Layer 6 of a small transformer language model trained on English Wikipedia (15 layers, counted from 0, width 64).
A neuron adds its activation times its output weights to the MLP's output. To switch it off is to set its activation to zero at one token and run the rest of the model.

Output weights of the MLP neurons that the questions are about. A number n stands for n times 0.0041.
n28: -24 -7 -16 32 -44 -12 -73 -59 -30 11 21 -58 -25 5 -6 -14 6 1 -21 -58 46 1 20 29 27 59 -24 34 -16 -61 46 -25 -12 -11 26 10 32 0 32 20 20 6 7 25 14 19 0 3 -4 -26 -17 -6 -26 -23 6 17 -20 36 25 -21 11 -5 3 35
n46: 19 -32 -20 -5 44 -39 18 -3 19 -8 38 16 -35 62 -22 10 30 -30 -36 -1 -25 32 6 -1 29 40 -24 37 25 -8 4 -13 15 -5 -2 -9 37 21 -26 40 -3 62 23 30 60 5 -59 11 -53 -2 21 39 17 31 -14 24 8 -8 -4 19 23 20 50 -14
n56: 36 23 -17 33 -31 4 -4 11 45 48 34 -33 6 -3 8 -6 12 -28 -24 66 -31 -5 -2 26 -14 47 18 -10 -16 -12 -22 37 -44 28 -5 47 0 18 5 -53 -9 -17 -4 -50 8 -21 -19 -8 -39 5 8 11 -15 -24 -55 -36 -49 23 -36 27 -57 8 -10 -24
n58: 26 44 3 -29 -28 7 -18 31 15 19 6 1 -46 7 8 20 -6 18 19 -13 5 -4 35 -3 65 16 6 16 -5 44 -25 17 61 33 -25 -18 -8 -34 -7 -33 -64 -5 6 -9 -16 -32 55 20 23 -4 12 10 16 37 12 21 5 -35 33 13 11 -8 -34 -10
n63: 28 46 -25 41 37 15 6 30 22 6 -36 -5 3 -24 48 -69 -12 19 -13 9 11 61 6 -26 47 1 38 -8 -20 -20 -56 5 15 30 -10 -11 41 -4 37 1 20 30 -24 3 14 12 15 -73 14 -45 -61 -2 -18 -15 50 40 3 9 44 -33 -28 -18 3 20
n75: -17 -24 -8 -36 0 -47 -74 -16 23 -16 -22 59 14 38 -14 16 18 -15 3 -8 -16 -13 44 4 -15 -74 34 15 13 -18 -36 -15 36 -57 6 60 -15 36 4 25 34 -30 41 -2 17 26 17 71 8 38 -57 -24 17 -11 -33 -22 -1 -14 -19 -7 39 -4 7 -28
n81: 42 -29 -10 -35 -49 -15 9 -38 10 20 24 -12 -34 8 14 8 -11 52 20 15 17 11 0 -45 4 -16 -26 11 -26 -42 10 -2 7 -9 47 19 -33 -49 14 -47 2 39 14 -7 30 51 13 -30 2 5 -54 -25 -11 0 -13 -1 -13 14 0 32 -32 23 -22 9
n86: 12 -47 -40 47 -39 -28 3 57 3 20 -8 -23 -56 -3 24 44 -76 -11 -37 12 21 -34 13 -23 30 -16 -7 -13 -39 46 -19 -95 31 -15 -23 -8 -41 11 -38 -15 7 -40 -19 67 -21 20 -17 0 16 14 6 19 -21 -26 -41 -44 11 -61 -40 -12 -19 -9 -1 -11
n92: -70 -49 -15 -14 26 15 13 2 15 -4 -19 -19 8 -1 3 -22 6 14 13 36 -22 -58 -27 -21 14 -7 -22 -35 -54 -31 9 41 -18 -8 -1 12 -36 -2 5 -30 -19 2 1 -29 17 37 35 2 3 -23 -14 84 -25 -27 -4 53 56 -31 -40 -15 -56 -7 47 -20
n121: 19 -55 21 29 -42 -23 -15 -13 8 -27 4 7 -17 -38 -3 56 -25 0 4 -26 -30 -17 -7 38 -9 5 38 -36 5 2 -35 13 0 -5 10 24 -2 30 0 -40 66 49 33 0 41 5 -2 7 -63 1 -52 -60 -13 -21 -42 27 -52 -7 12 -30 61 2 44 -3
n128: 35 -24 5 -8 -54 37 24 -32 0 39 22 22 15 -14 18 -9 24 -4 -27 8 33 42 22 -20 58 -32 -15 -15 -15 27 3 -56 36 1 24 35 17 -1 44 -13 3 1 20 -28 -18 -20 -14 28 -12 19 -47 0 -43 -27 9 14 -47 2 -46 -25 12 14 -24 -10
n134: -27 -29 -32 -11 -32 14 -30 11 -27 -31 8 -1 -31 30 -12 -13 55 -14 60 -15 31 -7 -11 53 16 22 -30 12 -11 -67 -31 15 -4 -27 6 18 -42 11 23 41 2 -40 -11 -44 -27 -3 -27 -1 -2 -29 -23 4 -32 2 -6 -34 6 11 42 20 38 14 16 7
n155: -44 20 9 -18 -9 -22 -22 -1 13 -19 64 18 11 1 2 -51 25 -44 46 16 -34 42 25 -18 0 -28 9 12 14 -56 21 17 -46 -40 5 -17 -13 -63 23 47 43 -22 -9 -33 36 6 2 42 -27 -9 10 0 15 -2 -2 16 -25 -40 -2 2 35 0 3 -32
n159: 24 9 -15 -13 37 0 -19 7 27 -21 39 -26 -18 -58 -6 39 9 38 -38 -44 -7 70 -13 8 -21 -59 -19 -30 -18 19 -14 33 -17 -36 51 -21 18 24 -19 30 12 -24 -42 31 11 -3 25 18 -70 18 26 29 -2 15 58 -24 -38 7 -34 46 -40 4 -34 22
n176: -88 -56 -33 -24 -44 -27 51 0 -68 31 1 43 -9 57 -11 -19 14 -49 -41 -10 40 50 38 39 2 -56 18 69 -28 -49 -35 -29 -30 11 8 -29 13 -9 -16 40 12 33 18 25 8 -3 23 -42 17 -8 -28 40 -36 -9 21 38 -11 -33 -55 -4 33 10 86 -42
n186: 41 -67 4 -25 6 2 21 3 -54 -14 20 42 -25 -21 -35 14 -24 3 31 28 -35 -17 -30 36 -8 -47 25 -57 25 -13 -26 1 -26 -20 -21 -15 15 -29 -14 24 18 22 35 -1 0 6 31 10 -24 -71 66 8 14 -15 35 -33 0 19 1 -28 38 2 6 -23

Each question names a token from some text and the token that comes next. It shows the activations a of the neurons there, in the order above. A number n stands for n times 0.078.

Then comes g, the gradient of the next token's log-probability with respect to the MLP's output, scaled to length 1. A neuron's effect is roughly proportional to its activation times (output weights . g). A number n stands for n times 0.0049.

" Be", then "aul"
a: -1 -1 -3 0 0 0 14 1 2 1 -2 3 -10 0 -1 0
g: -11 -45 -89 -10 3 -37 17 -8 -6 -20 -46 6 -6 -2 5 -51 -17 12 22 10 13 37 62 8 0 -33 -54 -5 -13 20 -14 -5 -46 6 -5 8 14 3 18 32 -6 17 1 14 -1 -17 -11 6 27 -20 1 -4 -2 -18 42 9 13 9 11 -22 -64 -10 -14 -3
Which neuron, switched off, lowers the next token's probability most? n81

".", then " By"
a: 1 -1 -1 18 2 31 0 0 -7 0 0 -1 0 11 2 -2
g: -11 -39 -36 -14 -10 -8 43 3 -51 27 15 31 40 13 5 -2 13 -20 43 9 -43 -17 -28 8 -11 -18 0 -8 -24 -10 -36 8 -18 7 50 31 -18 23 -31 -36 42 -11 17 -31 -61 -3 -9 -4 28 -5 -25 39 6 -1 3 -51 9 13 -23 -5 31 -21 -21 -3
Which neuron, switched off, lowers the next token's probability most? n75

" May", then "er"
a: 3 -2 4 15 1 1 -30 3 0 1 1 1 1 3 0 0
g: -21 10 28 -3 -1 -39 -10 -2 -20 -13 -15 -15 0 -38 -14 26 1 -49 -21 27 17 -41 14 23 15 -9 24 -45 -19 -17 12 9 -60 -10 -8 18 -20 -1 -48 -2 12 19 -15 -51 -35 -48 11 -4 -15 8 -36 -1 -38 18 1 17 -39 -28 -57 14 40 20 -14 -3
Which neuron, switched off, raises the next token's probability most? n58

" an", then " att"
a: -1 -3 -37 1 1 0 0 0 0 0 -4 -2 -2 -1 0 2
g: -35 26 -19 -16 -12 26 9 16 -11 -13 13 -34 13 -10 16 -8 7 24 2 21 50 -14 -59 -37 -37 4 7 43 31 -48 -2 -38 2 27 3 -4 -21 10 31 -35 -41 8 22 -31 3 3 -31 -5 11 -12 11 -36 13 -10 0 -49 -63 8 -1 -18 38 12 27 18
Which neuron, switched off, raises the next token's probability most? n56

"on", then " B"
a: 11 0 0 12 0 1 -1 0 1 -3 -3 0 1 -1 -4 -33
g: 28 42 26 -6 17 -56 9 11 13 16 -7 -26 41 -36 -9 -22 -2 4 32 -12 -19 7 -8 3 -10 28 5 -7 48 -57 -14 -6 11 -18 4 1 0 6 15 -42 -36 -52 -21 18 -28 -21 -34 -19 -22 12 52 -40 0 25 -15 1 17 30 5 22 10 46 7 44
Which two neurons, each switched off alone, lower its probability most, in order? n186, n176

" rel", then "ated"
a: -1 -1 -9 1 -1 0 0 -2 1 -3 -1 -2 0 -1 1 0
g: 13 41 60 36 18 31 -7 30 50 -27 -14 0 -23 -36 -5 -15 -8 0 -32 4 44 8 25 -26 29 -16 20 -14 -27 -6 25 -16 -7 -1 -1 -12 -25 9 -40 34 40 -22 18 -32 -52 52 -18 -2 -3 -6 -5 9 -43 -14 12 15 5 7 36 -47 14 -11 -2 11
Which neuron, switched off, lowers the next token's probability most? n56

"aking", then " office"
a: -11 1 5 -3 -1 -1 3 0 -25 -6 -32 0 2 0 3 1
g: 1 4 15 21 10 -14 -9 11 -12 2 -12 47 -15 29 3 9 16 -21 -28 0 -20 1 8 12 16 -30 -3 -39 10 -40 44 -18 -6 -33 -17 -25 17 -11 76 56 -39 -20 -72 -7 -38 -17 -24 37 -26 8 26 2 -10 -24 -1 5 17 18 24 -25 4 32 -28 -9
Which two neurons, each switched off alone, lower its probability most, in order? n92, n121

"50", then ","
a: 6 1 -2 51 -16 1 -22 -2 1 17 -4 1 1 -17 2 -1
g: 29 -5 8 16 -22 12 -53 41 -26 4 13 -1 -20 -10 28 17 5 -15 5 7 28 -29 -74 -5 -19 23 1 28 37 34 -10 48 -29 3 -16 -7 -40 -41 -39 15 -12 -42 -10 21 5 -6 42 -2 11 -22 35 -16 10 -15 12 -61 -1 0 -31 -24 -4 8 18 -10
Which neuron, switched off, lowers the next token's probability most? n58

" L", then "ies"
a: -2 -5 -28 -30 0 0 0 -1 1 0 -1 -1 -5 -4 -1 1
g: -1 -1 -3 -5 22 -8 -35 6 -65 2 -11 -44 7 18 -9 24 -4 -7 23 30 -40 20 -10 0 -19 -4 -16 20 18 34 34 -23 23 -15 -11 14 -1 -13 16 17 -62 24 33 17 -17 -18 -15 8 -8 -15 -12 12 62 -19 -34 15 2 51 -9 -13 71 41 15 6
Which neuron, switched off, lowers the next token's probability most? n56

" E", then "as"
a: -2 -1 -23 -1 0 -1 -8 3 1 0 -1 -1 0 0 0 0
g: 24 46 -30 48 -33 -5 -12 24 -18 5 -13 -29 16 -16 8 -27 4 -10 -7 -10 32 -18 -41 -9 -9 -15 8 5 18 -9 24 -15 -23 55 13 14 -7 -1 -13 -35 4 -8 15 34 44 -4 8 -17 -8 14 -44 -14 -46 -5 5 -79 15 -24 -1 -5 34 52 39 17
Which neuron, switched off, raises the next token's probability most? n56

" the", then " Mich"
a: 3 0 1 0 -10 0 -8 -1 0 -1 -4 -3 -1 -2 0 0
g: -27 1 -19 -14 6 17 -26 2 -15 -24 -43 -58 -6 13 44 -11 7 25 -3 5 20 35 -64 -18 -40 10 6 8 51 -19 -17 59 10 22 -29 1 -11 2 -6 2 -34 -2 -4 1 7 3 12 -17 7 -36 67 3 -14 21 4 -16 -11 55 7 22 10 42 8 5
Which neuron, switched off, lowers the next token's probability most? n128

"19", then "53"
a: 3 0 0 44 -4 -1 -6 27 1 -1 -13 5 2 -1 3 0
g: -8 -21 -27 18 -10 -12 17 31 -24 -2 60 32 -45 -42 -7 2 6 -37 -1 13 -14 -20 14 -11 1 -10 -6 -22 -14 -36 13 -58 1 22 11 11 -8 4 -17 -27 43 -35 -14 -13 4 33 -5 -4 -20 3 9 60 -39 22 13 -1 31 56 -21 -26 -19 -39 38 -14
Which neuron, switched off, lowers the next token's probability most? n86

".", then " He"
a: 2 0 -2 -1 3 40 1 0 3 -2 -2 1 -1 1 5 -1
g: -11 -13 72 -10 10 -15 16 -24 -4 37 1 14 -27 -5 -1 24 -19 -34 -33 9 -5 -2 18 45 -36 -20 32 -14 -8 10 16 -50 -12 16 30 -47 14 1 1 38 -33 -29 -41 -52 1 -1 -9 -15 -13 0 -1 2 32 32 17 -21 -26 -14 -14 -7 -12 -8 71 1
Which neuron, switched off, lowers the next token's probability most? n176

".", then " In"
a: 1 0 -3 12 4 20 -3 0 -18 0 -2 1 0 4 0 -2
g: -29 -14 -19 2 8 13 -48 -12 -64 0 -3 3 -4 28 -14 -18 -5 -10 17 22 12 21 -29 -57 3 -53 -2 -14 32 -12 54 -13 32 -46 6 -10 -13 -51 -2 36 7 8 -3 -11 28 -10 -42 -5 5 27 -32 -6 28 47 -22 -34 -22 8 5 -4 -14 -19 -11 -37
Which neuron, switched off, lowers the next token's probability most? n75

" p", then "aint"
a: -2 -38 1 -7 2 0 3 2 1 1 2 -4 2 0 1 0
g: -7 -2 72 -6 40 9 -4 -20 20 43 -2 -12 -13 -23 5 -17 9 -23 13 21 8 -6 35 -30 3 -36 -9 17 0 -13 -45 -65 19 -7 23 2 9 1 -2 -24 16 18 25 -30 -24 -7 7 35 30 -30 -15 -56 -3 16 8 13 -75 19 15 -3 -5 -37 -8 -21
Which neuron, switched off, lowers the next token's probability most? n46

" A", then " W"
a: -2 -2 -12 -3 1 -2 -1 2 1 0 0 -1 -6 0 -1 2
g: 11 -53 32 21 -2 12 39 -7 19 47 -40 41 12 -8 31 -13 -10 1 -34 -10 -30 -34 16 -11 -8 -5 0 -14 7 10 0 -7 12 0 -38 3 4 38 0 -61 -27 -22 -23 -32 28 -62 -9 7 -22 10 -5 53 12 1 6 23 -37 35 36 -24 8 -27 18 15
Which neuron, switched off, raises the next token's probability most? n56

"e", then "ff"
a: -3 0 2 -1 1 0 -1 -4 -4 0 -1 -2 -7 1 -2 1
g: -1 46 -20 -6 -47 -8 -7 13 -23 -3 19 43 23 -49 -21 -21 -2 -27 -47 3 -4 -41 -8 43 34 -19 31 3 0 1 46 9 9 -8 25 -17 -9 -4 -2 13 14 29 -55 -69 -4 16 16 -2 17 -5 -7 1 -14 -1 -25 19 25 27 0 -1 -33 -65 0 -8
Which neuron, switched off, lowers the next token's probability most? n86

"s", then " You"
a: 1 1 -1 21 3 13 0 -2 3 23 -4 2 1 31 2 -11
g: -14 -62 -10 32 -34 -5 -41 6 3 27 18 4 -10 -5 -8 -9 -21 62 -35 25 -32 -7 -4 26 7 35 -29 13 10 52 17 11 -35 -6 18 -16 28 16 -23 13 -24 -6 14 15 -44 -54 9 -2 -40 3 -14 -6 -24 3 -25 13 -26 7 5 16 14 -4 -56 41
Which neuron, switched off, raises the next token's probability most? n75

"ourt", then " as"
a: 2 2 -1 12 4 -12 -3 0 0 0 -8 0 2 -2 -1 -5
g: -20 -48 -13 -11 37 -22 40 -17 -18 -54 17 13 -3 18 39 8 -2 22 6 16 -6 20 -1 23 1 -20 -31 -46 -59 65 19 -11 -9 -17 50 18 16 5 -17 6 28 22 -17 -26 -1 -33 3 -3 -22 -25 0 -24 0 16 26 -37 -9 29 1 -17 -22 -46 -31 -5
Which neuron, switched off, lowers the next token's probability most? n75

"5", then " million"
a: 5 0 0 95 0 0 1 -3 0 4 0 -3 -3 2 2 2
g: 11 35 -1 -15 -1 0 12 -14 2 52 -44 -27 2 48 26 -7 -22 -20 -2 -21 -20 -10 11 -19 34 -12 19 -34 -26 -51 -2 20 31 14 16 17 32 -3 8 -21 38 -40 -58 15 -27 -22 13 -2 -9 -32 20 32 -2 18 2 -27 7 -59 -8 35 14 -34 30 -25
Which neuron, switched off, lowers the next token's probability most? n58

"ine", then " |"
a: -4 -4 -3 11 0 4 -1 0 -2 0 -4 0 -5 0 2 -1
g: 1 10 -16 11 -39 41 -33 23 35 -23 28 32 -44 -5 29 21 14 -18 19 18 -4 -48 6 6 -6 0 33 25 23 40 10 21 19 38 -23 14 -7 -1 1 31 43 -32 -16 -15 15 41 47 0 10 28 -5 -23 -7 -7 -9 2 -57 -23 -3 -15 -9 56 39 8
Which neuron, switched off, lowers the next token's probability most? n58

" My", then "rick"
a: 0 -1 -6 0 1 -2 8 1 1 1 0 2 -4 2 0 2
g: -2 -14 23 16 -23 -24 -12 2 -47 -15 35 -9 -6 16 -9 38 10 4 39 36 2 15 34 39 17 -11 -11 -26 39 49 -12 62 -8 37 -11 -2 -6 -6 -35 -21 -13 -18 26 78 -9 2 -4 1 13 -26 -34 6 -9 -37 -20 -24 19 -23 -25 33 -2 -4 -13 -30
Which neuron, switched off, raises the next token's probability most? n56

"ink", then " &"
a: 0 -4 -2 10 -4 2 0 0 0 23 0 9 1 3 0 -6
g: -3 -19 -1 15 18 18 -7 -32 -10 -24 -19 28 51 4 -16 -1 20 33 -44 37 -44 -26 -8 -6 -9 -2 -10 54 21 27 -4 52 24 17 8 20 37 10 6 0 43 3 19 -21 -8 -27 12 19 11 -28 -15 -40 25 -9 -7 0 -59 -50 45 4 -26 5 26 22
Which neuron, switched off, lowers the next token's probability most? n121

" de", then "ity"
a: 0 -1 2 1 1 1 1 -1 0 0 1 10 0 -3 -1 0
g: 11 -34 -13 26 -37 -30 -9 -2 -31 -19 -42 -29 -2 0 7 -30 8 26 41 9 30 1 -3 -1 -32 19 -12 45 27 -21 -18 17 -62 9 17 9 -8 41 7 18 26 23 -8 -48 0 -14 22 -38 27 -16 56 -51 -19 -9 -11 21 -34 20 -21 28 12 -10 10 27
Which neuron, switched off, lowers the next token's probability most? n134

" P", then "ass"
a: -1 -56 -1 -11 1 -1 13 0 2 0 0 -2 -8 -1 -3 1
g: -1 -12 -19 -1 -7 9 -51 -5 18 19 0 -71 44 -8 15 -48 6 -11 -16 24 17 2 -23 1 -20 -18 43 -33 59 5 1 -27 9 -25 -1 -2 -42 1 46 -24 16 -32 1 9 2 52 -50 37 28 0 12 -26 0 -8 3 -28 21 -14 28 1 -24 2 -29 16
Which neuron, switched off, lowers the next token's probability most? n46

"ies", then "l"
a: 3 1 23 3 -1 1 -1 -1 -33 -1 -1 -1 2 27 -3 2
g: -56 19 29 -14 50 -51 -52 -7 47 -34 35 16 20 0 1 -9 -10 22 -34 14 31 38 31 -11 18 8 -19 -38 -14 18 5 -41 -23 -26 -5 -27 -12 -17 -16 6 -4 -41 4 -1 -26 7 -9 53 -10 20 14 -2 1 3 12 17 26 -6 20 26 13 -42 -32 -12
Which neuron, switched off, lowers the next token's probability most? n159

"ue", then "."
a: -13 -3 -4 24 1 -2 0 0 -4 0 -4 -2 1 -3 -3 7
g: -29 47 29 30 10 -6 -11 -14 -20 2 -5 -1 -10 16 20 3 9 0 -30 0 -1 -1 -26 56 -24 -6 -3 -34 -8 -23 38 -37 -30 20 -35 28 -37 -3 -2 2 22 52 -22 -14 54 -11 -28 -16 -1 13 0 17 32 -25 1 -62 4 -35 -17 5 17 -4 67 14
Which neuron, switched off, raises the next token's probability most? n58

" Film", then " F"
a: 0 -17 -4 10 -6 20 -29 2 -1 0 0 0 1 -3 0 1
g: -11 -29 23 7 -11 -12 30 -31 68 29 25 -6 12 -24 11 -39 24 35 33 -13 71 1 18 16 -30 12 -13 -27 -21 37 -12 -23 -12 31 20 -18 20 -8 -5 15 55 -23 -25 -26 -8 5 2 -9 -24 5 13 -50 -3 6 -5 -8 18 -4 -31 -35 39 -28 -5 -21
Which neuron, switched off, lowers the next token's probability most? n46

" m", then "other"
a: -2 -2 4 -28 0 0 22 3 2 2 -1 1 -6 1 0 0
g: 21 7 -5 6 32 -11 0 -13 -15 -37 16 -44 -24 -30 4 2 -1 -13 33 8 -11 42 -15 0 1 -18 19 69 14 -2 -3 -27 24 -12 52 22 7 -19 15 10 -55 -5 -14 -45 -12 -22 7 -8 -18 32 7 -24 32 -17 18 26 -27 -51 -7 5 -58 -7 5 55
Which neuron, switched off, raises the next token's probability most? n58